Layer 5 of a small transformer language model trained on English Wikipedia (12 layers, counted from 0, width 96).
A neuron's activation on a vector x is GELU(gate . x + bias) times (in . x + bias), where the dot is the dot product.

Input weights of the MLP neurons that the questions are about. A number n stands for (n - 500) times 0.0023.
n3 gate (bias -0.037): 537,577,634,511,624,448,608,391,636,577,457,504,435,608,271,291,692,400,453,496,488,642,530,566,660,431,463,327,381,539,539,766,386,302,305,485,516,632,421,492,444,388,515,285,762,431,444,386,887,332,361,364,292,474,473,359,474,440,648,586,583,425,368,488,726,383,772,563,431,489,471,358,423,480,393,555,621,529,432,492,610,416,437,433,579,320,459,604,331,868,523,644,329,629,453,415
n40 gate (bias -0.039): 229,520,552,349,396,585,550,594,656,376,384,585,592,362,702,508,416,423,347,656,508,492,327,558,391,393,504,334,273,484,215,546,496,298,472,374,620,496,575,281,299,643,726,251,434,546,764,566,500,336,420,530,587,519,492,446,471,507,660,426,530,556,477,438,560,457,565,515,477,485,403,753,450,717,283,648,578,557,669,596,727,427,547,455,681,362,552,585,575,664,337,589,249,356,477,354
n43 gate (bias -0.104): 477,639,643,295,299,346,276,535,700,591,534,512,448,416,580,338,596,420,402,385,516,260,531,649,403,94,492,500,322,721,354,583,559,484,715,651,637,694,545,606,376,380,484,496,459,540,612,473,500,395,628,496,470,406,305,455,359,566,492,557,712,539,375,346,430,605,385,678,377,629,481,580,663,701,538,630,423,287,398,480,390,329,578,551,811,480,792,222,512,400,690,395,475,575,488,520
n65 gate (bias -0.017): 814,438,508,400,599,402,410,424,288,574,655,315,219,594,590,801,527,327,548,279,464,547,458,599,496,617,557,676,523,380,631,570,677,544,431,636,441,508,720,504,504,696,477,590,687,539,542,440,558,500,658,712,481,473,356,688,586,443,541,337,642,523,563,516,477,258,500,326,601,373,540,590,360,428,676,444,360,504,562,683,628,395,328,588,388,141,637,768,527,508,559,378,366,558,604,461
n140 gate (bias -0.048): 688,477,235,534,560,119,676,370,473,427,423,504,620,629,671,496,457,453,605,623,688,466,622,284,378,636,533,496,542,553,369,198,411,778,535,446,487,626,329,231,612,513,454,368,578,281,479,324,428,212,536,420,553,710,440,359,619,272,442,452,584,608,574,435,790,548,252,604,691,643,560,414,415,342,447,400,456,194,269,265,391,440,447,471,491,496,513,475,345,228,526,413,269,542,609,384
n148 gate (bias -0.016): 703,450,676,534,491,542,465,708,359,479,430,840,305,161,677,500,496,312,442,470,496,504,355,518,690,418,428,779,529,451,606,509,573,509,329,550,610,201,602,410,357,456,423,656,381,391,770,483,431,525,450,372,541,521,362,389,546,517,500,531,555,521,697,491,415,390,634,214,504,321,695,643,465,411,350,275,682,671,55,677,629,431,393,640,553,448,403,508,360,622,759,605,392,573,522,200
n150 gate (bias -0.016): 524,340,488,433,619,545,360,653,359,628,516,324,689,724,517,442,226,784,362,399,461,458,454,342,453,416,766,540,553,608,633,471,313,322,692,672,534,479,612,127,353,508,562,538,311,411,430,706,375,459,281,529,636,620,475,703,198,394,359,629,732,484,244,521,856,436,559,516,672,579,457,289,534,630,557,444,616,428,381,386,418,437,543,718,574,466,693,292,413,597,457,491,329,475,444,525
n155 gate (bias -0.079): 649,371,651,624,331,559,469,545,480,446,554,452,664,565,530,455,508,370,337,549,488,225,515,577,190,363,363,507,629,441,570,209,229,555,500,685,450,500,363,511,563,473,481,679,457,362,263,420,575,663,777,301,507,504,451,306,646,559,440,702,436,456,612,608,586,419,572,430,705,493,332,534,401,520,781,581,484,447,402,378,368,360,727,608,531,416,489,364,470,456,411,338,460,376,255,504
n161 gate (bias -0.029): 496,580,447,326,483,284,513,430,772,372,698,415,357,412,534,442,584,238,573,483,534,618,558,126,479,475,749,415,496,319,324,325,566,656,396,553,619,734,444,479,700,415,595,571,363,593,573,476,309,660,770,459,352,591,684,441,500,488,701,470,269,565,653,436,471,432,504,386,529,558,535,353,513,664,653,367,247,487,262,441,298,182,414,459,599,555,479,167,607,307,628,696,644,463,650,546
n165 gate (bias -0.111): 538,588,722,316,456,466,500,423,455,587,321,734,733,548,677,641,373,528,504,374,472,385,411,516,814,539,634,473,316,557,379,394,465,333,533,534,420,468,407,531,446,536,652,330,391,484,488,474,238,435,373,566,556,675,319,358,345,423,549,641,593,542,404,335,298,681,378,581,213,539,715,167,457,435,276,621,391,496,427,532,536,551,545,288,394,460,539,527,570,269,821,332,422,578,589,528
n175 gate (bias -0.078): 644,693,492,327,397,638,328,480,470,481,738,532,244,431,399,399,634,647,467,451,558,488,488,414,330,504,575,539,453,583,239,710,601,592,660,741,211,533,529,328,540,189,440,553,608,471,595,601,593,357,534,432,814,632,638,439,496,472,492,425,364,623,327,731,632,562,435,701,686,632,626,508,394,412,785,425,708,530,507,439,608,472,316,738,575,561,675,457,340,644,562,249,470,524,587,337
n218 gate (bias -0.112): 402,426,262,622,521,500,718,508,376,664,790,286,308,114,459,297,521,566,370,533,550,229,480,409,571,377,456,409,576,424,458,671,374,373,547,746,517,716,572,621,229,583,516,455,650,475,564,728,281,432,560,439,621,468,557,419,520,126,496,408,565,691,662,633,593,550,561,512,455,448,512,775,631,555,594,450,379,334,522,529,412,659,538,556,698,607,428,540,620,397,326,438,343,610,291,496
n3 in (bias 0.008): 508,454,534,513,487,666,372,659,312,341,508,479,443,421,373,270,329,518,401,871,558,262,470,673,639,426,474,538,312,406,634,701,439,600,668,330,545,602,545,669,555,610,643,487,299,284,756,622,396,769,751,565,333,457,452,330,483,589,404,693,599,210,456,384,703,759,469,509,649,535,344,760,347,649,732,509,590,749,450,509,653,347,712,573,401,588,504,504,453,335,144,478,732,404,370,553
n40 in (bias -0.038): 641,680,346,163,586,399,625,451,824,496,555,571,531,376,407,512,632,289,563,369,385,411,515,610,579,554,560,466,500,659,512,504,577,552,480,271,748,531,580,374,602,383,569,395,457,465,508,541,362,625,617,232,448,390,446,511,559,530,403,322,500,624,273,413,409,638,384,617,423,782,656,446,519,337,392,468,587,347,864,690,480,291,560,383,389,527,458,380,390,391,394,441,689,343,575,453
n43 in (bias -0.020): 759,554,450,412,524,921,908,459,524,420,275,654,598,617,626,458,612,542,505,686,423,463,289,377,590,225,622,379,423,510,348,551,482,249,679,758,562,401,596,615,573,589,426,453,600,472,604,173,472,500,539,477,140,486,449,297,397,396,597,552,555,477,372,396,550,557,505,690,570,748,110,322,383,144,626,386,467,799,504,379,385,724,615,692,313,598,751,450,367,554,547,462,427,375,619,641
n65 in (bias 0.001): 545,219,221,483,305,350,509,353,500,553,565,508,629,634,551,585,483,388,500,466,513,224,289,556,553,526,300,690,450,619,408,338,598,633,148,296,430,953,540,297,546,673,352,311,526,616,621,500,462,600,545,432,557,293,337,516,364,362,410,395,475,404,709,478,614,469,573,508,551,500,500,526,487,628,492,719,359,349,610,487,482,607,94,437,359,375,357,238,433,464,134,709,406,389,566,586
n140 in (bias -0.032): 693,569,402,448,624,347,319,504,477,404,620,772,741,249,789,509,588,632,253,548,635,285,655,478,384,386,351,601,334,639,469,483,634,523,759,368,438,611,410,595,589,540,461,500,697,430,449,361,292,419,345,435,542,362,308,193,534,547,280,339,612,355,664,447,746,504,237,470,487,530,475,720,539,329,412,630,487,542,465,369,688,684,477,457,806,403,148,525,289,335,553,407,313,509,621,267
n148 in (bias -0.017): 443,411,410,734,602,238,780,471,478,629,664,467,428,534,525,437,369,419,699,597,678,559,774,133,324,399,406,403,410,461,319,416,655,474,430,426,521,547,257,329,804,487,413,445,388,424,701,468,604,426,623,371,460,571,273,484,597,451,487,483,359,632,410,440,641,556,817,709,391,463,393,475,513,530,666,500,539,559,336,281,522,551,483,339,626,792,393,500,202,315,723,427,684,651,664,496
n150 in (bias -0.004): 409,668,584,712,721,742,413,598,229,795,573,593,673,422,541,365,568,692,430,681,696,409,607,850,588,500,840,552,425,523,621,247,491,401,453,398,228,740,486,563,394,569,469,373,272,468,367,504,518,642,462,702,327,335,500,298,644,602,405,375,679,549,482,560,545,283,550,376,450,370,504,317,491,374,373,607,700,344,504,600,337,514,715,340,556,596,318,729,607,357,472,34,580,689,323,587
n155 in (bias 0.059): 581,678,465,401,394,438,439,524,718,278,367,590,765,226,588,444,488,375,590,668,512,347,638,626,336,428,266,400,488,401,561,384,444,512,554,422,357,577,401,635,430,573,437,657,566,601,375,427,353,672,696,254,328,196,212,485,523,492,768,373,476,570,496,769,488,451,649,496,372,543,443,423,492,504,485,631,656,380,450,584,381,564,595,790,649,440,673,251,331,576,459,667,333,516,332,500
n161 in (bias -0.040): 681,459,334,479,630,600,297,660,581,369,670,795,474,453,526,411,543,345,333,534,236,466,551,491,531,376,400,665,654,755,697,555,542,88,500,267,400,652,487,124,492,366,323,564,430,487,525,471,627,253,580,386,324,508,496,354,254,633,643,434,627,316,500,395,437,504,792,587,701,601,585,509,590,659,541,614,522,395,382,521,671,406,720,219,363,586,773,521,635,590,439,574,406,543,456,483
n165 in (bias 0.039): 308,534,491,414,223,394,697,343,720,348,353,664,568,399,518,554,742,767,733,677,448,486,500,361,654,865,549,741,371,533,281,586,775,552,775,323,620,727,509,765,349,597,437,820,309,647,660,465,446,433,358,568,561,374,477,349,430,522,543,714,711,264,565,491,312,523,354,558,309,756,573,418,532,603,360,416,533,715,484,400,631,491,481,348,326,733,536,522,540,261,708,389,334,468,682,395
n175 in (bias 0.047): 618,603,368,496,612,422,325,450,833,354,709,381,661,312,716,332,483,402,517,572,469,483,533,521,543,542,471,708,372,687,214,525,550,741,641,537,728,354,609,525,537,560,487,462,617,496,706,577,466,463,438,596,350,371,140,444,488,640,265,535,500,529,599,440,617,500,585,805,508,483,687,679,670,500,369,604,417,455,628,721,413,360,892,347,474,279,396,562,333,376,418,513,478,332,799,696
n218 in (bias -0.029): 544,619,444,372,795,561,496,484,478,544,685,480,787,400,517,603,671,529,649,740,415,224,398,555,547,463,520,328,727,321,623,459,496,646,509,375,707,90,389,537,670,462,611,317,364,579,484,408,760,650,729,586,583,786,521,508,572,557,478,525,455,338,433,538,500,576,388,447,488,766,367,462,408,312,276,470,436,571,581,741,700,608,419,431,675,563,415,456,414,661,293,622,625,657,309,675

Each question shows a token from some text and the vector x that enters the MLP there. A number n stands for (n - 500) times 0.0062.

"e": 472,642,524,289,392,283,611,625,275,358,421,447,495,196,480,642,336,545,444,658,499,700,671,403,507,569,502,662,480,699,433,596,575,611,620,442,554,453,454,615,659,586,450,545,486,556,456,452,667,520,484,473,566,355,502,210,424,550,471,491,346,422,371,537,501,373,503,379,773,375,556,343,483,504,459,506,471,413,742,643,572,625,481,544,503,323,407,523,525,602,532,358,490,447,334,558
Which of these neurons fires most? n175

"n": 403,580,544,217,474,456,530,529,317,378,481,687,326,213,480,539,419,526,514,526,674,843,653,463,676,581,437,465,680,633,364,495,637,564,605,419,675,433,588,682,394,538,412,380,438,538,424,375,712,557,622,604,657,378,484,440,271,488,485,526,452,455,466,326,591,445,527,353,614,356,431,392,677,480,315,592,543,386,608,445,516,580,462,472,413,487,442,506,522,587,445,459,573,495,421,397
Which of these neurons fires most? n40

".": 558,611,277,490,257,349,487,510,329,358,421,483,569,418,456,452,289,551,567,454,617,697,693,428,728,577,477,541,676,489,581,658,516,559,405,528,568,400,440,728,370,616,481,502,469,737,490,382,481,545,557,527,600,527,496,432,536,461,604,458,330,355,305,311,552,439,578,359,687,347,463,315,721,654,384,482,459,502,549,513,437,630,456,548,428,612,517,442,482,456,692,386,548,494,345,583
Which of these neurons fires most? n165

" a": 478,576,491,455,559,288,545,400,453,371,343,454,440,353,515,489,293,413,434,533,621,670,597,547,567,512,427,558,567,505,620,515,449,514,561,411,597,548,532,406,464,413,370,659,465,502,510,453,553,469,545,554,558,489,509,450,387,595,652,399,211,338,266,470,792,540,706,468,574,358,447,407,666,524,548,552,622,513,691,564,579,708,561,596,474,190,389,585,630,376,591,512,554,506,540,813
The most active neuron and its activation: n3, at about 0.88

"it": 601,481,550,369,466,438,504,575,412,537,505,632,432,387,471,691,448,519,537,601,570,637,647,467,566,631,415,468,499,654,569,722,769,513,506,448,587,505,542,747,491,507,292,353,435,638,519,411,450,508,333,486,729,410,443,543,594,624,594,505,408,303,394,236,511,493,636,411,539,361,508,365,849,305,473,637,510,507,691,366,511,650,514,540,547,520,612,473,625,522,482,707,636,410,592,539
Which two neurons fire most, strongest first? n165, n3

"ld": 654,641,426,337,472,339,624,604,549,535,323,427,404,254,501,521,301,493,416,506,506,612,509,549,389,442,516,364,645,637,479,515,679,590,434,459,449,527,421,351,395,556,307,585,385,576,522,407,580,542,573,498,619,411,483,405,402,530,819,540,380,419,364,406,607,447,679,584,495,307,408,529,843,645,439,515,594,421,464,464,493,600,387,686,224,480,507,546,576,557,365,609,526,473,476,496
The most active neuron and its activation: n161, at about 1.7

"ort": 427,565,488,394,475,374,692,563,456,446,503,442,478,236,534,472,492,500,509,713,590,520,558,451,486,462,472,353,580,474,370,488,769,581,443,505,666,389,546,585,400,449,292,492,404,577,469,259,651,347,574,409,694,518,512,528,375,409,612,394,445,389,473,169,582,579,475,590,408,410,394,393,629,553,436,730,507,541,822,404,534,463,630,624,528,401,556,631,725,622,557,693,520,423,365,472
Which of these neurons fires most? n40

"in": 565,531,302,565,415,518,559,537,377,383,595,562,386,228,467,573,379,429,430,713,499,706,661,394,646,490,618,570,539,638,424,611,552,429,543,409,585,510,414,512,395,587,292,466,327,583,473,319,522,531,535,654,419,260,575,344,404,597,549,385,478,551,400,371,728,544,606,532,570,542,597,253,788,304,360,521,600,428,598,425,530,567,445,548,437,495,390,545,557,533,476,680,466,489,371,442
Which three neurons fire most, strongest first? n148, n140, n40

" the": 538,594,555,496,537,355,507,460,446,397,490,480,378,381,482,427,263,389,311,548,522,551,654,464,604,523,456,597,536,576,535,432,557,454,584,514,571,553,533,422,520,421,415,625,480,581,466,426,469,555,629,522,681,515,554,454,311,591,712,337,245,444,247,511,777,502,782,449,580,422,426,287,731,621,496,574,664,533,695,444,526,604,483,678,498,298,326,545,542,411,639,481,539,466,591,626
The most active neuron and its activation: n161, at about 3.9

"s": 480,496,474,524,461,371,407,540,537,391,361,352,432,320,378,560,414,613,371,414,518,680,747,517,592,485,386,647,502,551,397,615,719,557,598,465,755,375,458,575,532,597,244,529,516,490,450,488,734,471,519,512,600,249,533,445,443,585,634,374,346,389,358,396,587,412,582,536,658,317,574,363,689,545,525,491,546,506,650,464,454,403,440,658,451,626,448,585,514,440,258,543,436,651,369,621
Which of these neurons fires most? n43

"\n": 630,542,425,535,355,432,551,463,451,407,299,347,430,377,469,469,234,507,257,591,602,629,558,584,703,611,411,662,651,602,523,444,580,470,404,596,602,501,535,486,630,536,482,487,436,584,407,321,614,452,665,577,645,498,484,359,437,570,456,476,288,474,225,483,586,488,788,388,393,447,320,386,765,463,485,599,526,527,559,578,631,597,493,488,530,385,392,490,558,461,535,518,712,377,540,642
Which of these neurons fires most? n165

"ian": 609,608,482,546,345,640,487,850,482,488,564,445,462,307,440,607,328,576,551,482,551,480,575,294,410,434,506,544,540,580,452,491,522,511,473,580,697,481,625,520,540,484,352,426,471,602,412,416,534,447,520,482,601,299,415,433,316,506,563,596,274,475,444,420,762,449,534,341,585,342,480,301,620,468,357,695,337,315,591,387,495,673,386,387,498,345,343,574,655,468,486,438,464,339,410,619
The most active neuron and its activation: n150, at about 1.1

"her": 460,648,340,441,363,379,582,465,638,519,523,508,551,367,413,390,419,607,393,489,701,499,687,414,557,478,326,530,524,496,532,508,693,666,618,580,607,472,544,510,506,576,279,477,436,396,500,445,673,544,610,463,561,298,652,241,179,446,707,407,415,452,436,397,603,413,523,503,577,404,461,329,619,532,476,713,360,579,537,375,487,624,562,572,445,473,449,696,726,573,438,677,428,493,334,514
Which of these neurons fires most? n161

"7": 252,500,542,377,303,462,665,709,386,327,346,577,476,191,491,525,357,455,369,554,500,671,641,426,429,696,454,668,711,558,516,566,499,626,535,474,532,641,456,694,476,403,378,398,671,591,468,413,629,555,581,675,522,445,559,411,462,566,523,421,282,494,281,371,639,396,612,426,542,413,506,540,580,510,425,605,455,547,564,386,441,559,530,668,507,484,571,626,519,480,487,642,691,417,465,605
Which of these neurons fires most? n218

"le": 451,573,467,385,416,460,555,566,416,551,457,511,508,298,514,595,444,534,442,462,424,676,742,459,703,584,463,620,594,695,428,591,584,525,435,368,578,479,510,575,522,587,401,539,371,628,445,341,751,671,595,531,599,361,516,487,289,531,686,473,400,439,308,354,507,511,608,504,528,614,596,469,589,352,425,662,399,451,505,458,482,494,795,655,581,217,350,640,632,616,498,700,368,447,458,563
The most active neuron and its activation: n40, at about 1.1

" ": 686,505,407,511,429,450,583,446,440,426,346,455,598,221,478,591,362,446,497,541,689,637,672,545,607,465,557,463,732,600,514,643,620,458,532,434,570,481,412,500,573,440,458,545,512,703,338,456,595,457,603,568,576,425,436,403,532,603,570,480,273,504,233,498,714,331,621,449,571,479,505,484,770,485,367,578,590,587,700,539,547,562,522,615,564,380,567,495,621,404,436,542,766,473,565,679
The most active neuron and its activation: n65, at about 0.15

"á": 360,736,421,599,521,531,510,568,406,389,530,407,474,236,434,689,349,554,529,450,791,530,608,461,536,445,479,632,588,604,500,659,532,508,655,418,658,492,538,483,392,180,485,482,526,483,483,454,574,431,484,656,521,501,373,316,393,583,496,540,439,364,380,300,735,426,553,524,577,537,424,451,719,388,613,419,600,529,550,398,439,659,500,616,382,379,341,512,628,511,598,578,625,317,241,521
Which three neurons fire most, strongest first? n175, n150, n3

" P": 469,474,529,479,576,318,509,462,375,388,426,515,445,351,492,610,297,565,456,483,587,613,695,506,738,790,493,530,536,601,497,637,513,317,609,563,624,414,569,426,451,357,478,482,516,547,466,398,549,441,605,543,568,418,458,382,570,735,671,381,357,354,332,517,683,360,586,364,425,434,342,536,797,427,526,651,554,480,696,574,506,665,531,605,575,522,353,477,695,477,445,546,682,541,558,614
Which two neurons fire most, strongest first? n165, n43

"r": 413,571,416,455,401,542,524,542,352,344,573,539,710,278,556,682,412,545,339,455,700,863,717,444,741,542,352,596,654,631,414,471,681,569,586,401,396,557,546,386,403,524,358,587,441,334,485,457,693,466,630,527,472,418,515,414,407,670,508,492,392,514,340,356,570,546,473,577,649,380,619,323,707,508,395,551,513,554,567,485,549,342,418,610,484,484,434,568,447,488,504,463,609,496,499,579
Which two neurons fire most, strongest first? n175, n140

"al": 441,431,509,467,354,455,483,770,388,490,475,362,542,321,638,708,600,519,489,410,621,537,526,447,446,515,431,589,526,617,397,456,615,581,446,560,763,481,663,627,552,451,359,321,341,637,295,354,653,387,359,637,532,456,469,371,545,542,654,558,259,464,555,441,598,500,472,552,617,418,486,339,591,317,581,608,427,503,681,441,428,696,599,485,460,429,560,657,536,471,530,737,409,356,358,520
Which of these neurons fires most? n3

"ich": 511,382,369,610,598,341,416,478,460,453,388,528,387,266,408,406,287,536,528,709,661,642,655,401,569,442,675,632,698,599,540,491,509,459,666,348,766,441,462,575,384,511,531,501,468,604,474,244,494,430,531,596,572,440,482,462,280,622,501,308,511,306,435,414,540,400,493,639,567,203,385,454,633,418,527,592,515,380,610,542,373,621,439,673,461,522,377,579,597,492,582,625,536,435,487,577
Which three neurons fire most, strongest first? n150, n140, n40

"|": 665,501,554,450,497,347,457,464,424,395,365,342,387,428,397,461,326,500,453,530,577,619,581,384,605,554,434,679,614,511,555,447,587,467,662,610,484,580,592,460,508,431,424,497,558,682,455,362,542,507,670,531,656,499,625,382,438,603,600,346,260,451,345,412,654,429,767,497,454,502,337,342,801,611,464,543,645,592,747,538,565,647,471,711,511,387,396,522,605,440,563,421,541,339,674,623
Which of these neurons fires most? n175

"ter": 534,638,512,580,610,389,504,512,535,433,553,388,514,269,428,536,254,566,353,652,658,666,743,499,481,670,510,379,612,509,498,481,491,588,599,485,508,419,463,770,456,466,472,445,331,593,598,359,400,533,774,563,547,525,706,345,390,653,647,408,416,445,383,434,688,573,460,475,469,362,426,418,643,514,390,647,436,381,618,640,624,571,581,722,480,488,493,568,715,637,480,570,530,459,614,529
Which of these neurons fires most? n218

"D": 400,513,483,413,429,302,503,460,447,483,437,518,392,297,507,483,373,663,388,469,526,581,551,575,726,656,454,429,519,599,472,598,572,587,490,377,637,409,572,448,533,370,357,543,484,536,524,455,620,376,693,465,593,578,517,272,568,583,713,383,331,350,325,518,722,356,650,499,550,414,259,484,674,377,487,516,555,418,737,701,352,685,567,575,377,476,568,460,493,379,466,639,699,593,536,601
Which of these neurons fires most? n3

"ard": 405,598,374,292,373,485,497,480,415,472,420,360,619,258,567,624,401,605,493,698,592,598,531,360,502,587,346,415,438,746,554,603,565,526,392,455,531,406,564,646,367,510,309,493,506,484,454,327,438,571,545,562,709,515,524,210,433,611,563,671,541,360,263,466,561,601,516,636,364,476,373,375,706,558,379,536,550,391,868,487,383,460,485,618,530,570,545,618,651,514,402,525,490,372,372,459
The most active neuron and its activation: n40, at about 5.6

",": 672,582,454,472,342,510,501,415,460,476,359,527,469,354,516,475,253,422,270,629,483,679,736,489,514,508,485,560,711,662,668,529,530,415,554,531,631,454,478,570,273,432,445,607,624,639,488,385,568,439,633,553,662,497,617,430,482,524,693,389,297,476,248,461,682,452,566,416,541,421,295,369,707,609,470,649,493,458,557,516,472,594,615,569,400,534,390,502,582,527,611,467,645,478,545,706
Which of these neurons fires most? n155

"ation": 534,487,441,293,331,581,518,557,602,370,485,398,542,320,358,504,326,597,489,551,591,582,754,450,582,452,460,482,557,704,371,588,722,551,621,519,516,376,378,585,540,458,453,452,356,435,346,474,515,392,605,574,463,494,542,450,474,530,703,344,406,257,409,280,605,376,631,618,572,450,392,392,741,347,503,578,412,352,559,310,512,592,360,708,639,389,381,618,520,446,579,647,494,518,535,594
Which two neurons fire most, strongest first? n43, n140

"ent": 524,533,585,330,425,480,589,506,389,374,564,606,417,261,463,589,248,634,657,512,575,652,622,485,494,483,331,492,642,761,447,551,554,447,559,494,673,386,475,697,532,371,318,434,431,330,431,393,606,452,507,415,545,459,466,506,455,786,577,755,360,423,510,506,607,585,615,434,532,451,250,361,645,538,391,455,347,428,736,370,577,602,474,706,551,447,455,535,447,537,447,703,392,381,424,474
Which two neurons fire most, strongest first? n150, n155

"h": 318,660,594,448,379,419,459,550,287,536,453,401,399,452,663,664,562,641,409,535,596,533,757,569,642,525,539,650,526,555,484,536,543,527,649,462,788,452,562,549,491,483,427,602,512,547,593,473,582,515,699,411,637,352,293,425,378,564,666,313,367,399,296,531,483,310,525,520,470,303,534,321,569,470,464,572,442,632,616,469,533,595,521,608,298,401,525,453,580,364,613,632,604,569,507,616
Which of these neurons fires most? n165

"ive": 555,584,430,406,349,392,587,558,372,558,426,599,585,254,577,511,303,466,279,490,554,494,687,517,471,465,376,587,490,603,426,540,787,571,677,479,479,476,457,576,622,408,318,658,498,515,451,379,729,653,504,528,505,318,530,287,280,685,577,422,498,423,271,347,597,386,625,561,562,373,526,362,652,341,546,607,430,399,615,492,494,493,431,627,527,432,401,653,586,493,596,433,466,429,683,660
Which two neurons fire most, strongest first? n43, n175

"t": 615,511,494,401,543,326,609,456,443,548,449,586,395,350,511,457,262,592,471,511,525,579,634,427,598,516,448,535,536,713,483,655,514,525,555,346,577,414,530,533,444,511,394,460,398,389,451,422,668,509,656,405,574,620,475,302,550,616,628,336,275,426,424,636,726,323,654,482,513,342,270,340,675,648,481,544,633,585,502,749,558,673,706,587,428,472,552,497,599,452,462,559,708,515,647,559
Which of these neurons fires most? n148

"c": 527,626,349,365,491,452,416,510,465,443,408,562,525,448,622,586,326,598,429,495,535,569,710,513,702,397,362,572,525,677,488,628,750,529,714,389,516,536,335,477,416,529,268,530,499,407,507,230,656,444,668,554,463,397,560,458,187,705,572,422,313,553,507,372,737,450,509,529,537,477,553,422,705,439,447,557,520,395,481,465,305,438,523,666,410,505,445,549,450,392,494,487,677,589,536,447
Which three neurons fire most, strongest first? n140, n43, n175

"p": 443,477,453,349,539,411,376,535,513,622,438,527,408,349,503,633,136,710,415,441,538,728,696,600,620,586,603,500,499,705,407,687,684,498,462,713,419,491,597,615,363,530,484,375,566,542,503,385,517,419,540,525,468,349,522,518,524,731,622,468,397,419,567,459,639,430,496,493,643,312,431,469,722,416,514,661,462,621,593,437,558,606,589,668,380,434,305,402,577,450,355,605,596,541,458,612
Which of these neurons fires most? n65

"ь": 600,567,403,442,543,366,604,525,533,533,381,408,560,219,378,575,425,705,426,630,733,614,526,438,543,422,456,431,623,677,373,675,555,594,599,556,480,513,523,594,451,332,343,501,560,519,450,411,686,387,520,585,574,356,584,215,365,608,421,482,346,314,498,334,532,472,560,514,381,448,502,450,776,537,340,587,455,607,662,455,239,593,565,700,391,541,444,555,452,532,451,424,410,498,578,651
Which two neurons fire most, strongest first? n43, n175

";": 632,562,440,474,328,409,589,440,432,355,266,362,389,337,475,543,420,525,351,466,561,477,646,435,473,513,419,552,731,669,609,486,605,494,653,513,480,447,477,618,375,411,421,554,510,675,390,485,580,505,528,550,477,354,539,326,470,661,592,518,192,479,249,395,521,508,639,578,402,516,173,288,610,402,607,687,587,532,624,488,405,471,606,656,339,403,384,608,560,494,555,551,558,458,397,540
Which of these neurons fires most? n155

" |": 605,496,494,419,499,312,434,565,297,360,244,424,486,259,572,493,259,511,448,512,556,587,484,388,555,515,392,544,645,444,509,640,462,473,484,524,526,436,574,592,500,485,451,468,646,585,402,466,536,483,592,521,585,406,473,292,571,596,567,411,166,491,306,494,531,376,654,672,544,547,265,288,675,522,420,598,562,528,594,653,539,486,489,626,371,334,411,579,647,533,597,503,648,469,403,713
The most active neuron and its activation: n165, at about 0.56

"th": 443,487,545,444,347,337,497,666,468,494,424,427,282,194,560,628,302,479,371,517,534,660,634,502,533,574,509,510,596,583,495,594,644,631,674,480,618,380,449,589,653,480,249,469,607,619,468,282,531,503,570,335,504,446,678,287,544,631,600,448,419,431,323,645,579,468,634,496,663,315,616,348,725,472,496,736,503,506,546,443,500,690,490,498,338,384,415,603,508,480,562,674,546,487,527,626
Which two neurons fire most, strongest first? n148, n161

" R": 490,348,573,523,491,385,602,588,345,388,419,569,429,234,600,543,391,513,440,555,548,618,685,465,741,749,484,451,532,591,464,625,633,543,547,441,587,581,617,340,523,359,455,533,448,599,452,473,705,429,603,526,693,520,458,255,534,636,696,358,399,394,291,482,606,399,532,409,517,467,361,365,780,474,537,605,582,494,660,662,434,685,536,566,526,432,483,509,531,322,411,543,633,504,562,604
The most active neuron and its activation: n40, at about 0.4

" m": 419,464,525,480,426,419,575,450,342,477,432,468,475,460,541,443,399,544,412,501,516,801,710,470,592,502,457,533,516,622,405,523,459,537,537,469,646,394,625,518,466,359,506,564,434,615,444,443,516,314,679,550,501,575,306,364,376,659,687,405,181,394,222,473,709,406,627,424,565,403,511,435,663,544,547,667,629,510,543,586,478,579,556,585,466,446,499,471,647,260,364,579,689,491,598,672
Which of these neurons fires most? n161

"ir": 345,509,507,405,518,417,561,515,362,410,450,345,488,246,446,515,407,337,428,382,519,411,593,482,636,562,342,372,693,604,465,574,439,633,654,661,308,664,743,494,437,399,309,408,314,525,457,306,685,637,592,493,514,388,377,621,447,481,616,600,359,364,431,429,604,463,568,441,681,498,589,349,585,447,475,499,523,542,432,616,499,547,647,420,516,461,466,607,780,548,432,582,679,466,360,431
Which three neurons fire most, strongest first? n155, n218, n3